Layer 7 of a small transformer language model trained on English Wikipedia (15 layers, counted from 0, width 128). Numbers have three digits each and are written without spaces.
A neuron's activation on a vector x is SiLU(gate . x) times (in . x), where the dot is the dot product.
The model reads these tokens: " L" "u" "is" " C" "u" "er" "d" "a" "," " J" "os" "é" " L" "u" "is" " G" "ar" "c" "í" "a" " S" "á" "n" "che" "z" "," " P" "ed" "ro" " O" "le" "a"

The vector x that enters this layer's MLP at each token. A number n stands for (n - 500) times 0.011.
0 " L": 497475565410538445494531582471446488503463622388503382615424582643221479691542364574543452434587565505527467349374464511561556471564497513478566387459397477546646624459561527364520517565529418552428537527611554529657485422441449638506516475555476452458560417505519579454522490366384378541516522654453546511601835599598567658681509497553541480518318489654645505553412382404495652471539
1 "u": 565671379642414472470595543344463521460548653362625404593637564576293499533618488526412460580586623471606531478449362448547540437461575377536576526460411533487735620642611418416623575484436443571354510541470472474649409480467550613424602418522460549462725467511626483539548538427293424453490344511460363371520341503568555670619494642636323610526369454703546657527437346558555529510426
2 "is": 508634423540469551456549393449548619517561593401640384463401725539346363482487447548455448598711495546609377514514372572590564518676570399616527422485435461622585581528625492497566338428455293630333517460572521321610360562413437516499559396415443595450814512407468566489471470499632511531569523597562538351563477484354611551766579562420492536362511479563763562493415361420499439421433
3 " C": 586536584598472485421429477421486475429449628513420459471443597518321439726514346624661469494581561507570454459471482482645556483536480405546495356436479466575414623564592526395531459470452407572536586493503629565615515505536476464468448460589507530458602525595474518470470470413402399608523383615463469378589935532564520600548559499549439441534508511581596545455454507395441458562476
4 "u": 635606648585473516354583458392487493580401642483543599645524471510433472641606398468443473493540725574628532422471388474414588507459551383543482520341391596502614443647372484376601567593449612565468620675380665516596431668520651548457466372540436513451573505535612485416514519431301443358627362686399348465473452409550522455521509589621183600564667413748497449493429423498526443392463
5 "er": 493572499532464582625573330526312603522458574528596584407488531397390377397571419492574430607706358693426535407435413477604567539636579401522481569330491469592651662505421576328550347452557433582446560424440561472581412782422528541501408522582380387395517500526635473337483520499482384471698331579409384337492413300522515510521532511575435501567723460511509344380351416415528543362485
6 "d": 516662427467424570487721466489502583629474542368249396508475633558558639470483394753608436447761380457517497345515495535551534545600569568488381518366424411508672545550414591392419562472480444432439573437460477513485352433371489450422459452494509375405542444627430629592556679439437632429444367502437465400528390434599533606845580541505444543634582473559628344398330515363556405450383
7 "a": 557662444392436614460462429482315558632597556655512621607449581569331455446423363494527416500848348622550470413477413571687530493525540417427511527302473580508565541591510560499569523447478561615346514462454503461468518597406617505431517471478520356514541486585594523376442477399501422418584438536426448469625346546723350588546539632467509436432495523520387379491423422425605359338546
8 ",": 527570550501457481486527563472537531484496453441549389476583475544443512612550349522405365470879534427611426387526530472578515522501426483499493435339524414636480511494546468495520460492477425546518455523528516496521506466504484394507478470530459506482619618461499519569557449630438354498558462456484532591419666476615460533542541502449430399482533641606494427558460398408515528500543
9 " J": 447545518563546494471435543487499483608402447565495392569397536443452486698515355452521476562682545525568450437499479455588543491472479496550576480365355466475584455460497524435519493569557476429625594469517592473520552434616432583471363464481519497413517507517496544435530478370366361423518418544497547459424958624463459536471503481469424315575539492555543518573523432420465450508570
10 "os": 565453386753499529412475541446634474569660259616425444460413714568346411611552511594572556463678635667658566505383483356290448574428507493321384314532519420477732480384483489381471474459455514526425382588439511555544533355430425705506674508485602435348524522440489421397491409492562387372608415435517586415430440528459375469329519504526328701518592485583555589457598506326672436402514
11 "é": 380503500618478676560549424410355517559465578700214288492315605555358463515563435484646520311652360578446462232561393583500349561605511583485534567570353567543457741508435516559532393459502354477537519438261524448566406440490638604544696434454504499384666483404393515421496620408343467499359493370501502285388525293452383421357686508602530459490560526367608474499587581426466416376607
12 " L": 493413470490603566389493501468387379397392635518386404434276516499311510698566550635716478466652399577389545367478505535538484514495444462400543504517462455532501593422430550545411558473623535471608573531477533615591520446488413633484536445599472570481491389509537554472426461298455497627544467735520591477539727427638513492481493520628486561483499464542673445501546506345499632434500
13 "u": 585565546673538582393663479302313527460531579494505415561587438482468451512649563415437532411557602573520559417419443466361361490411348443539641556400427546387517448660538529430550646592461676573473602745442594531536344597567650575447514419575420418525491476421642348529481485357349573385558384683460450493405542402484490553642449644732333477495478393658381572462612450484464424245506
14 "is": 510555439594484599535479318439528528473479561500728476457394668350329325439562567559511462660697380639572430603448414582540520529539528291563628479554427401589446514505582517612487411414391337664301471549528607345528421646512457546455519380470502645465681542370580542488435424433709524560587475798684540391569469475294487543693513575437462578387630481467681397518488473443397341303489
15 " G": 516513594493495563382555495467588436335489543534449523491344565482354479587426309479675505543487494515578524456511549460560495529416435377459641391585559369433372611563483461578340523574493381475573555509356556547390591521581452408479408549520480625436461388573470330485518489334418529622570368772552544441571861517513568548546518602455528437607511511603608579545549521414533529545483
16 "ar": 551571659610491552533502623449438496654462467540568573500427578502479454544544418554619521416476342524632710559544464462536461501476561482489541546522645351457623429628552417482545289565535494558576289481619554578415695547554491723554406498492466329409532463495503542446585474311564455384706424643434417568353466466481675602528536495726149605710362419577552573468586537534471277575573
17 "c": 543373279654421498420516418572399411697579421539437654425506781374374564519461520688528527592605273577557578347505480574674506467502595457478448574413543280436552434544548707487513503563547531491318483471499617713594527518649489528432592473525472295532698465550429392664529493397446693494663432560465437457441430369635681603643519520530484372542511500544486473401665616325567351538446
18 "í": 385496478525349667496594358445517523733494643710421614509520591469419435464532373620382519385716607528594567317609539592691554518511568319306514604487398302586251537495315546573519467438521422468523413559340622498558576457558685475521521380507498263510663453459450467415461452384524394370520248580481470410448459460480464371619338614566575513441368512422498416416447587687587374412507
19 "a": 494561520457435538469626429442334508528531612574475482504320588518330284444467367455657476681761238696570506426438539655505487473519393402445584627341523493512366598574428535662517455524505443457449485545357528533484510628481601590473281495460524496593660471479568355427418411382495445329696468668552470610619370547505325420479536602614464547441571503551467434423510411406614223442538
20 " S": 574535521596608544509487513464546415502461592583483472337219547502426317661493418594672485636546452553598489532506515554520494539544274387455521511489421240547620432509480664575488510464547503481539528541411448494614584629490460561471379594560582517536532400489448296466465530345591464421598325637541549559558783518508399510517540467567448552511591464566560488416501591444504561502511
21 "á": 493534574557516633496603476518652483426482541750261373369389599392474583509531403583626540404551638565555623256585326507577455519578412374342590437312369471546446655477498497381507519460517553539477470538513618519547562558503642577569476516531522238335569524511443480547384449302375444384546440387549494358355435458296407328340556479689424618626367517611676542609483577504434407509533
22 "n": 566440574433388684515718629568571435438407560629426344340411619524350487404598580570819495690581452564414505461534455646489282540602578439408467574454476441522510422496505610509508406496604506499448404549625519475613243446536470667539695358494545529392666496471662440586444603410517655584719462661373528469580512497487680607398450577567481568477577482664751489692453441274568449334431
23 "che": 442437736414449566475510515383357483647484651559389192404507654433238509538587552705693516544684363483309487265283524420571535591595532517476542532505507488461483542683396537746402486428527364346567489516424515448682445466381591518516556472436448503441710478530558486585396475486491494524467451890570441445577437607570433508446476677594461486467610565377498468538579517543495481450522
24 "z": 525533653668534519485640420411385510350474513565582462566351662383368514444537497520725498813726525505485421577547512482625574521556476420513524650634389357419396546544366576681452485310614374352494638496572495607506513469338636621503455456493549495578487526348604399780481433373530433363428448670677454545467425463594486506525256602448357640480555509486660391381491508494323346345548
25 ",": 506565572471516564479631531440536462476533580448443414534416539500453529570560434517507468542866484398572423422498546546547480520500403411562519429465602384622428528500495524634479451501544412538466563510452464488541523498533524485500515560613401496431536608488606498612545453508440433455464380580464508752441501479459360566446435559524380445433528741635513394490390445301525461488511
26 " P": 443476628531621437438478501405469471362523542572432462562517471540456512593585382620539480580577546506457499447512480527480348522523455415527621443408512343550633538508459545565493433593562516397505604454366503632583511427482579555511488509579475424427621383488555424464429511368504516465564475533501536578423946555477381634339513474522289470517590466728575451521467490500568505515590
27 "ed": 433358560765348423461489440453462542430472594636557363546548538468750438471541477681523488434626520564466619444389573580343176553518430580436541514395315431599718619511478428606506418666503447553421598400483529759505454460562447630577623472477450424408326472410520627575404457437450566370862441572298549494327463565582320523589534443542476750604575477587538263438427446441508608411502
28 "ro": 537342536454466512490416397575385553553420556639460200538465523416500607433611378642639562592552321364485604394418427569491408551497602578349537704362538542624540546567412570595402624702375560486413472412349455507766306617400513524410567491564523337368577399489699613523415622511441403450550512532451558375673420481521659375611582512654630652569474522578480411574481556453507435518538
29 " O": 519471529581498637387483598534487542496489684436562429431556489446432581467571459631575584483527592556467496458560481491633412584368494510411685693451470484575520507617470564572527531697491604392421508418386447465581436604284395618520342508603589418376517447557409393337480445294488507547428409559573492562582695431559512615620421557591640572470512569651632489522398500425468622484604
30 "le": 550480522327504507457512414627441440559640596426531412460543502539534552455637450562530526497655302627482643475428485559533358587534507359585658575548291425484545544606430524330511380440385546646562450363526646476594453563429363568478622353526545339497346466413722408601407559466540535394648628511714429612507413453440316796424430720551558599446449482530642601620596444476348513304535
31 "a": 548645448406470510513400460600390517471688547493641454528438638590403414394570468446709468643696234564428450423434408521557565451421447309442629632517431567439446600667605455665535409486329481557314404392562545513493435551451367443462388537422575508504410420507564354544504454369460512455557544443627509568580320407476532655474426676562598479365450500558451560493589360367493384302560

Each question shows the input weights of one neuron of the MLP. A number n stands for (n - 500) times 0.00081.

n89 gate: 578765590507546498611528475559551519442662384440487615480434506311398534391551627528552621376465377317305497360457570451425513507355558486393525534483567607469354539508682439503451354363639401513382355590328408531387281418602458363530520564549535538464471545595413425509387486449475455565581593585369488509535545581482555500628536436540476432523282378281408536498537500544551545736352
n89 in: 518592424649538458419370461526405540610677483592367532475450630486626638492545337395372520595593385561462454478598564628473578480569675670422616555507652474504461509552565491709584387587536545543510530415429475390291583534579447396633456470536516367478285476589412513531427343354435411426468448668467454595474665522785459474587529533597417410422346422401568414495392561538448424521410
On which token does it fire most, and how strongly? 15 " G", at about 0.69

n145 gate: 407591692500614589633502507488455687367577511377461520466467558426468780515442493496485381507595589579428584325611514529526603463593491527483435483495590663225381627455649450493605322520666535561458427551503571443528438525616579463411618494537496625577568662638557565294510442669591456390536563713302719444644502666520479488548518498628502350464610476589560488598537414699662633561578
n145 in: 640579366642539590487569375594380504690586581570366406439428451507455476496598414482599555300709473405427497411602414595412487398384541439402501662624580543493534560574498590621573509586762494583366532549506652387531340605517516495624698600522577467294471499564427409299424469408564581526462539435650437515520595458592441601638520466473625438390300488364639443589590476504391557397581
On which token does it fire most, and how strongly? 7 "a", at about 1.5

n62 gate: 565423545551488505492347640465430680471200438564680509491573588606480462492329410331541598392359734463408775544507426332431635597407604452395600491518713592407405575414462517219445354371534571611535495502558500577503451378455589480637273457584632486577489527721494618384454521678493605464439477407528502596574498588311425618449552430295515458617408574562442533548524501674382454717487
n62 in: 577504562654616434533467465564291538553440553519583456497378558483354344625426358701469475503403512733572563561523430562278426461399340367515707613538463290525485475479420562622555367524607491636503370410318410465642671438600529553481496337581620573786527379360458331390724416552560427524596375703570591489438627252577420526596489582509545434562576669557424437411434412408593622557645
On which two tokens does it fire most, strongest first? 16 "ar", 6 "d"

n88 gate: 317467481557503645541473462381656314374635628336500475502497366569342541458423546420445480440471566549527414467628543646584512526428488378472281602399419464412381291407532513555649326500653427574408295695394490196338369561398573507603512575402512539451478458563477571864420548406610352410474375322527501424275346453342451577237689463356497603469436633474435558614565493481613486438555
n88 in: 571524636607468681492347379541583624569432437687540537484610467423526724391401549530568518534430649495672605478695551781491463453411546376477267587445445407592423436445328445420439465454572602709579364191507483705688413643532574553489529547496419470446607481540485496483468517526355435489426586508587572310362513559494372578509637454591523527644551530579596713520347589586545461592651
On which token does it fire most, and how strongly? 21 "á", at about 4.6

n251 gate: 664607457331610403556583582488549523519531546367636508457359651498694578481414582523477400507465388497501601599328649525546448550392451546512653452435645335497494464558654659455448365411536550369654366423452689378578488482460442403477554538476578654378506448469549352581378413402406531664530522649316502507651520470391423291632580439513412466344520491465624367236505481478578558563592
n251 in: 501695475430573394480443539399337386613466615501449594484414267462433483550399430509595417581574384657616402491440426442561316536548596544457598406665453630406440515580581507465398560487506469433645468583461433452409605581479409617443562625537285409362436375651506540454548467523569278508548483561323447479538704583407419475386560744601462537448482349376449469469620323270417531432545
On which token does it fire most, and how strongly? 20 " S", at about 1.9

n5 gate: 439520464613496571546441435610666612508373361342436543558295460413602520364364610302469487381506348674516471573593521553464488376605631616520480557469611564613390535372648450331520407380486419332412624523556453434369407436409472406414546299310451260512505576485301584450516361534481663596451589408578415573620607372381665429269432531363532547420531505290445513565528545584358381556601
n5 in: 390420602738428332410604429424564475508540516631432467316488643516544456476409586433476597625351352640366515453553613587557638387486364431509613724293677325547390394574649517553429454593768600522636565520543469532394468609582642780602343511595642449663476542381637614525584735395648641407488278458612430358547477574449531477659524495647500608636540404463325518555408538651704543557407
On which token does it fire most? 8 ","

n196 gate: 500507622420524487490451447672499493511285544440277492501507408221589485492638443539414531443448735421261228605625532672441625432479301619495459625522485499449385535279509385539398457276510463467741493480560482498543418628455562397658610402406450426492774491447514628498686540648336549384529539593538487349590240530602499386453561323469607600478559538378414526663443636529555576454748
n196 in: 617273572434380443545721458559488472653450429635498297314390739534531593542518264509376437507721474297515408532340476469415452539430504521460514511451504324441373568448525403643439238543594290642517294461375406579406534677715475385547512593495636380527578343554776605454419556347403505439589497541576693540510347539391437546311385571535521563577525699594341601541458487479488420332675
On which token does it fire most? 23 "che"

n146 gate: 546509632468424385349566365525553764516411363632300487455242542348548317357527560361534612605523478559504610403556670288561766409373490545502450845405704356461609634425287507490427528514517632360341587541675305399596312609547579349343475513645612433620349506506330599506502563454489529271705435624488572330567408422704532476355456501533482500598611398602355594419414449574580409514461
n146 in: 567847559552576391503423540449531638618408354393522559578404502450431432400467499529709545567494469422523409530687605583500473567415710458422514590592501542418448392507568452531308385496461664375547482498424440334493338388344567524461462506360604545493464482284585511507438527473766465338404474541438619442443744594694388384499396729496534495442402443464641494593545548500576301520353
On which two tokens does it fire most, strongest first? 24 "z", 19 "a"

n18 gate: 595574443300511533501494675557581362252478405566498628506543404373536542602464615527340359312236526592494550484505566335455595480499596532697477584401458387542520474489571569357507433366642521536501563422471476505527571269613549502448600451463789701492475553542448689516610479381436407597448246340497453654509470316311500561571570463623574525491620518484556539441494346482515649429530
n18 in: 437599583421555461646457243575556601460531543355528499460488505627598626340461431466635770613642285469295388517651373517656471606491313387461544573400449801387490581463410373546384562479417441588504527605554670367605206526382512281452455659473393555601548589445389460385478622567536703582678664317672477461592474654545395468570668519329573552505474423464427596515439705507510616640342
On which token does it fire most? 16 "ar"

n233 gate: 473643588552652534455641534545589469499467360558558393591598501325564479597440505419407546422622647404666319479599369349486346561516473352307599556367510376412275605398464642497587363387509367539445601542361354499730425416498536677626337569481399547748289557388539537399491433447461318561461471299472481343633507640512543517604261416421457434486689432578631631497378549686612511378293
n233 in: 331489303477552490579561408459450474503555343548471473603417344514264264439498381527454545349504417452349512513627448368529490443495482576470414662526651434409522619423489465311559340428652527512380344337605297549469514547438622543522597425472596621449347489369496518335566592512642445393509511508465574187503447522563616480615636611358695472430518560417517536609474641629423429625429
On which two tokens does it fire most, strongest first? 18 "í", 2 "is"

n153 gate: 354501602549344444668536445444391713517633619601643536496479490488399490419666634644519361581376381552566434482472461170557520645503458516518439503442364506659474604319524535526602357464660498369622530627420378507548575524474437353522443552511496431617666464410739526488426325592515709553602387478264396671593357487525613532549591431631508433550496577361631611388654512359603507499563
n153 in: 434467375524440401409370640488506415442608475428554357550523488488278506299627534791498694599515438466454260434419340581476607538366414525482483411651506393612499480445391649481554612303495697593513578637281370555527568518567597491252561567526432514695416549466607399539488437364644465542359424659476523492538605462563567543495410439450444648578373388589664361433660724582471584607398
On which token does it fire most, and how strongly? 23 "che", at about 1.9

n236 gate: 420713648471456417570312640463538593404579498504428833485358618383397589515380460466377606436522547571390529500307473369460818363535553445411472503317308527453548554467484493560566264587620651420497548614599414573473560264518561435448519473577503474799510506558419417507462420361660521713513194413620306707393429230385433510432657543496472385437463498463582674557618456485400420577354
n236 in: 393392532324379481378697549583401350762551405640422366515504560349506607577646675617495474411483575367343615422489750416447524664552780559461512399371426405627551490342285760500334479694474420644527457563497528422317474557533559378518460505503684430445360465499442416371357591485546571609510466540308574462631389383454484502471595573548502597639566573635344621626436577515582367578440
On which token does it fire most? 17 "c"

n32 gate: 558503542513583377529542507424659341665666674259412578466607437489666445480479606476463383499529551637552550606386707378552376539647601301573602601488520554473375518464419528289513391419328588588452575634468453473410415618454579340592391348379476605640411564513270555395422526539508649370690574465320501368624391589662460459519489660552540548554500531378465517571627473562663581486586
n32 in: 570622469420651606619363572329434599482433658533526423170514502435493690672553382568568431740523391426493537410506331566401516279474573458494393528656509437452370560608587390658622562438521622520612411577569507494372527528510466505489410440542442630332529282552526349522460653542473360527731375310573443377453509599415438623716602469382574509415591620453579498676631426365368625483578
On which token does it fire most, and how strongly? 30 "le", at about 0.99

n8 gate: 497487398373487744516460496403507636675569445373721514663451328605535386441411492571494467473666678362524442444664601566417443596320256275405451684330481380621390383476571396417369524355388420423516461750438306420323538480515477637479612438624420457393637555491520461406460413565172496401559341424502640615554432445601428621593378614465455261506598513531480639513488464488523595582340
n8 in: 587609454545425496375562658556624457597378450406641343391602421384302558450467481588551529439556625384417546493698420376588658570695330440476437613433420438518581799473429750375382483616549449605586657695441436555558568355502429676456393314417524415609730528407538457427694419530515420443532451513534614431612628462537723519417549451447481643396452536489457619552535435462432671396640
On which token does it fire most? 8 ","

n139 gate: 394688562494625381420446431442458435599311545629541521442318457630467195427460507542600406619562342502508745411401379402568579402450520336469533361406370510525363669517385433527522455447665451504577622469482389539460454804530664449489636363485505624542665538551434584388568302440451623558765561390615600579631495378324436443592488718546344571687482592564549607644695535376570502498581
n139 in: 423558399582605578397695480603408770422497555442654439474402328424449364644504526615385504435542458494551570467553588574347462494498614559486449482537440515510294441634514607398307467290569194543437552441494566294429455602519489372490509466479419463423505276352446465581411510516559423445557676297648574454728557671467433411471601677508310674482552518479683277465517454401363552680453
On which token does it fire most, and how strongly? 14 "is", at about 5.9

n238 gate: 551651754529569360599439481461432642236585460464695599410416311575475427526319391599478643803630395654541565481525489584579589452411492476498662549419519546402678500483474526560493557438646476760693512405459607440633450529379346586666539605486435411688493419332509430447330428477477532504585424516411301506361433578509471460524514332549481354534555698490533594250368617436471420436577
n238 in: 451412299553654551505585593693435521429600607388326554455620261354577367527511437437515413533593362317532316536366477705390469566572383391436657437594490545615414515657435459454601607428588499505358398523614346637470502396529713670442478441520610546581448591557412535615563354461579408554646495467445593443445511347549583396459275651503607490608618289480584445572498564272703344467426
On which two tokens does it fire most, strongest first? 19 "a", 24 "z"

n202 gate: 599587619255208484519262465422486501520580499427299719634558699557519422252418504283485683410483460561279532496448595501567697484404578560704348393416484534571577723618507523695408439462583493470557387628589419522577443479480568463615410560370690541602475625432426435653527462397375785382619413663444364458296272493514378276569557365501223511571460534565490452575483653484453552482607
n202 in: 514590479573638397541419538314686526456385589593493617676428813422663684539823270407438520398538525485669470358314425481464569495531571390546621451538497619371562253578469483463396546565417529677310622552301534537290491625637348541456535475568287489444507564478671642450609404270518515494503602374639409568547544463489419598635455637532528418572385659423561593602454538637465646499402
On which token does it fire most? 4 "u"

n80 gate: 575485512454481277519355458403470511572573457492575401468531352522448451306369450516616548500580553638491509460602322510511512583383424525742408519522592581447488590399358411520426567464470443592560538557562455424361463572695424452363713291464447393615549477355273410615751351379465763707511542619445606393491430555681519568504532473337521709582363390550433521554308681453618423353285
n80 in: 516587433413512516487495402476491601558647595483464561520420405451338589594420472497488532385566638375489612452446458484395543561519624576430490445420279369414213476453484424556712446446494542526603659576674479461342609390614362517489577556540479376579571574427419451700503484434693352401615593664401570562495484640486482420420552482620279591619507552465612556408621555413623432634612
On which token does it fire most, and how strongly? 29 " O", at about 0.45

n115 gate: 490511330426632531601532360522572583426375488375547310427530493346358364284445551496420670440520425573498548506398647584592482466464644599613381607438595396576380475482552455510612429512425361373489361481637420461704376546408523712352538627585287622599520563468259365489465593648568484416488537271425502223424295646413410613519492340713347542411410525505264628352718492419531503611646
n115 in: 602414686451510569442555375475629584466624568559376564441704444698409500588540278492519420642516511506530450457451398522413580512510540482366444622357393527529498466396141340495487576401301444562470475340629506543308482366413610422493586492357456354518571698557651532463504564461522706576611554624578420592633561662406391474542541697223422453483595534624648622540640438476445435414628
On which two tokens does it fire most, strongest first? 2 "is", 19 "a"

n227 gate: 598654506387398570530510484355580542523513392514395376662412648530543451566543561476616474615430547617431518417379539314448609580380542461523400550307569593381727429645548452481420367414395456641675563453693419516587405516550533476444524624684416654491320463616340716443634450316546450533440529663669462566543542452580523534538630552552535539470438520463482566483433654511460382382385
n227 in: 538562580318564622552519654528533556634393654504410301602413460539468507642387218506455453435428451480563508639517552536543531659439605486461540659563542516492361375571642514599610621512642474636465598580549593618633599558465631577463622604580393354506470495407486512391542328472528344421411343569417616588628614466567417509478334429643584420307528698492574420529363546440454466533539
On which three tokens does it fire most, strongest first? 0 " L", 3 " C", 23 "che"

n42 gate: 434575496627607497514544516608718407402395476587504637431449550358617530613409494341344514248531572553495613442338348458612537549329468433577585510647636536394543497349601523367512485470426357536336501489478555630522419657612478493618592550752376391506579432414694721596640536608446450668683514311363299375471338448511465507469356413527735483476735482412346367492297469499493591540521
n42 in: 590634583398475707453476500455342519643513424633636424442593586502421470433592387586477506643427609411352586587493395526377468416528342476562406476360323476378551642440364413431544565605571569599494435376573371438600750459384753417427390288300621747490575508633581463401378569444455465550622513662619719443578451565452492596414518458431527751346598446653490642705561522498628475566557
On which two tokens does it fire most, strongest first? 4 "u", 5 "er"

n136 gate: 534288596504619444753518664629500572536275519470505444622616344388485360439407511447477527500419619612654446493530637492512435300574545681524223428212426615520522680622420613475506372660318287712559578639676283562589568545612537322394415445514432458580672289731392659518550500578568510379527699477542475552524361654454450440413638513587389590751695461486368619402496495530542441598603
n136 in: 558507420407575724510524594490532492602555378494526272362455533625234468418544470518478406258469879457391541483596369444400682362382368386501370336561413616638479432399675566539552378417592439495586582590690532417445613511404633498573566542388543513306540591651535540445529417461663419354498596527701396491493516445355514678410496695498502438602642574408569694578477500426388593396482
On which token does it fire most? 17 "c"

n97 gate: 241342489538506443652583373666642573442532308659290534665519289605317739568442630453419651543559476218396541344402707472588630552486546630498611354492572631471344572225579513351428477387620471539660536698622574449528633484419434635517647517473413423636380275613583585529609412621506493528530643353372503316624417727448604618314440471697502781466492411627193439670419525502405358640634
n97 in: 393478605535458567609508852412465587364293303589417347521515470652484607539526574191394530462613606445405438566571504563349527498539530370224527319325637308367519694539402471338482602310336491486545414613460454639504583427435366590568470555625448474510393355617587448493487518535513544657346393548558672683403468618553443545493397623571684693502421597663631718483364478489381538566484
On which two tokens does it fire most, strongest first? 21 "á", 17 "c"

n222 gate: 631791524693599550598631678404398587495266410455470473500420488419453539456470519461418558326406488549420378605526717596586393476642577404494390555375541431484550729547454426563471640625498405534597554665351446410499401668619711417356527534555387746452484596485476398542510391704488570794406532516686494361308534297513448507637660551461330442347410469450528577612619548613452600502486
n222 in: 545390437354470558492651391267455380411587348430417354489654419665414398528377513400401451504556489405540499486533451510438587465551651457625354662360515550537347498343542543437512521422614541484465857494493467390478602397529627384396665630581492622324594451537621446581549551433580586576554583558672711397542489436592470728542458463558342552432626347546410537528434454646563424393569
On which two tokens does it fire most, strongest first? 13 "u", 1 "u"

n246 gate: 548564526606357630243672630455512466374546581303560439626275504445487528553499562471384302338446323344371387452558670476557496507618390364738437569354511569537519288382487488604456597635514340580324297524399340571291512410466451467682607546531467522408791490431643648450524507549361645395337427170277585687469423552546565483422352393582599432443589580593303533623574560642387546572515
n246 in: 287584481335523557607367390503563456617340447370460607357596379356532399587322548517705500614364484433666449515625456682482545586612636341481408633253502408452238523600428539529558373494387281361606487506408473415618529672520605617417411461630343522470551450501453468570550455505249498466376442545482595500449405379559442516401682618595481567507514511501586558467510343290522526507499
On which token does it fire most? 25 ","

n247 gate: 584386293524622442585514511571564417454523478379454388488354384612433528684562527576534524483569616631344605458446379495643626465503554352306642584613467542665476640718530607359442601491514433489367463423384587453435308561311467593575351574387626394515385557515545358406646401542507557542587419411448446422512466532555346568540543546446467387350427648551596581485571545288544573297591
n247 in: 393503642583379462352508595276569330592593481630601373435412527492499450414466414378575527584525457501519536393481455731375609368388382634512462494417565287535308364428625540541381494511567575543582602470644450483603622357562372549390565536610472435462619496381512415647557470476607648502580512520556652464324523695440508503433607506566662564535513347312413489505372456566376422450503
On which token does it fire most, and how strongly? 20 " S", at about 1.1

n119 gate: 619500379516396689445454715541497439513599565391501476729358542576563432442422570676243616266253517499639527519343671448494524627498595511407462554378479525613513490465466510306750564549403610401593423552546456363503609584375459639524542471503658469524610527279423340287438544742610416509451369432646564288716267503458645458454648623577407464443477448519377654549581654541631468739750
n119 in: 400424396337538574657472562621381676476525656236639516219565522425318423529653605604416648337570474404534440383500465407405646385707408408598538369552454384468379578664571502446610474413329559562634544604528264456681530618223610492641379445394519516503658454391522470462380670561487406435361384310599368494414338452372281384413521416484409357561575435495417453455403516466589522593539
On which token does it fire most? 1 "u"

n219 gate: 553476269622420499549415557596583565475724287404389521483437370666438771250479665332417548550350503463377528363540404607724584550528457560485503561375410454552562485549545578418247484529631527540438458712456633379479374373458382552535544384539797343441375484470515622492409651496512671550605523354344498491558340225471678528448496253554396609323490610580500733605497599602408432405401
n219 in: 548552674530461503517383313497456571481318440568570585435512426550608513484542553428591595764366693501551527455575367402444607496355451471675517601471403469449516621539687539468518447405433515364368483371605707666510674598575666334472505475525541643370657450378457427457628383558342643605464267643551378472536626535336497573681603346448562433539572483546536465502435419524349394513569
On which token does it fire most? 17 "c"

n20 gate: 642578674484311492484318413426472400459609572471539522654379449475290424447414508471396524525366366542466429496312502442520548612636375538508605517469522388367357638469450369317666496586302501320395517550462500535654191566468546490442404470456583506526343656444563699648496724611475420476495503447272551249664338522420426490573547560533447323597455701511407501616581515618567552522495
n20 in: 340596452549659665371408669612480439524529629646682439649480528718584550523344482424453608393577267624347391472478363536531484365397468576559536456669645402504434471549391502381453656536520369448324718600420546398519435402636420531424656615586412243548589662498398486467435649328558297323475439407382431573509536353514357587302625472430503621503553663388557491727488583587419583583486
On which token does it fire most, and how strongly? 7 "a", at about 0.89

n72 gate: 382525496187530551549343454457423677515619473328598712648451631627555460423287692498393552408569651510471509518599845658311624533395564429629394382529554490328348637349537506401794297408160217462585465528542497490258531534430502477584431366341537689538584382467385447639539617599395657424634433583332442468325474540701594601489455396463721604739764581486209349387369472492494461531395
n72 in: 533559518539656487530509384407395619449396698367512415254535593666552631465571590600555370551621366408403644542307517608615461419586289524574717917599369440332454419418301538505362477590436458498510497453424526438444317700500558330481393562452605404494643424406526492455383492477261517490570496367597514430614445306419460385576430341395527336308431452612554416627325584488483418505396
On which token does it fire most, and how strongly? 6 "d", at about 1

n100 gate: 580485640605599404568515542560533508393543582618615420637496486598572472324381416621330578400395567514591523428461475413466211532531532641540572385224596554504584452232555358397481565406571504578372559410383442458518414715618690310487577508437670507542546481444342621520433598776643399558351713389056620462741311678432521398403529533478463610498753577451267431584507628473306521629446
n100 in: 460453396390675362574390495560363397384545595628411530500781447299703580476515584379293509618515555474692565463458481421499431462434367477427604393306478513422489554538330665570340467494560518640381560514435599411542499483520408388530615401597375423633507477534473305682526635381560393613508515463435551513541397504505492378630645317665600570336543770522508659430170658398543744656414
On which three tokens does it fire most, strongest first? 28 "ro", 27 "ed", 16 "ar"

n212 gate: 658416462545516437416373535534497583688762678516389451510425522513634473329649441502289604324552434416474322367518364460491630508566367492465630478519481490524473587523561586450546430478531455234548401613424516457649508734464721476616351393423690385393434508566369574524537455541520445731490488296439370570401469393378628330466412637568548470488625416446404632458552355740419527604530
n212 in: 396483614460620470602453467532527446552597402457352583630454385666455574598410528454537551529515378461648527462571631501357437384465529609437603382496437447542307355512414500598470498427324336275419506618493519324517564451452670565527496619512728420476399595551488468473474546388490278418633271537365474640612546308672363417643495565763534576642554466489311398514404566628509572524452
On which token does it fire most, and how strongly? 18 "í", at about 3.7

n172 gate: 476457484582441502448595385420354358399316402472524401592518589581501615501568635466468641406567642402738622528498504675559224242410479544432347466390461477331662462291489701467252490414588489630417467382363616526559354408701524393408654426502486466410555352597509504503486406630548491728504600559475439308612376657634385586615653603505504437551621580509510579636601554444477436444414
n172 in: 592347443564462494516426511561351354412372498489486520498581372563381575471563455571782621610489631639474487710623412545541291420556618486382542447393477636756501609586560605340366572300624552405634489689480454416552682512535555494607537517413553529401341605413483308494681417534443546394584567504457483351544571444542517401460765620571466557378615388419470446645519636445581531658471
On which token does it fire most? 22 "n"

n25 gate: 476578666399605483584580541464528422557488466443373493541645313558569379543303590471558517365290684610514711319422469578605636614473563434533516593436527367451430523595532464537740722361453538557628408393338627484648413455522610464663717583432363554374220456663414680633659488488585440415520352543578636409470430587502417558684595518450657764398312577520432565419395485558689735410517
n25 in: 487399637418424567639338512494614429669520491430636570488639444596264517554412462502386487571390477546568542390401414390734583672646265541379473515318265325651552476355601457504631570330577464416366668504459463423558405529530447487633592475566276402555432524382552541524426514519203465366536303538494470279470592534614362486521360565512523697356343492499191561452658499713601562479753
On which token does it fire most? 18 "í"

n157 gate: 396645636694396373469518317359575523491355704470503677351565513567548343431502605272520776573582377735462677619650487384613507559447607446509512728336578426440666654498459307501690421379645347503584483610423358625516405662463505496658319336504535507566313643332603557454402458608516514579739636417338575543594467574336463507403463545453565509574581491502621725568556349452418484525645
n157 in: 470412610415608722369435627373572552712601460488485599450590642407552692502607453475365450587573469347388505445550527548379580480694555311549384592494357596540336334479444413736543524559243507429332496568574228508446630607470633343657487631352516483502687665489572442426277676458489433504411605385542525375642483574644420620411511564494553475486414589410352471453491559349504377476435
On which token does it fire most? 19 "a"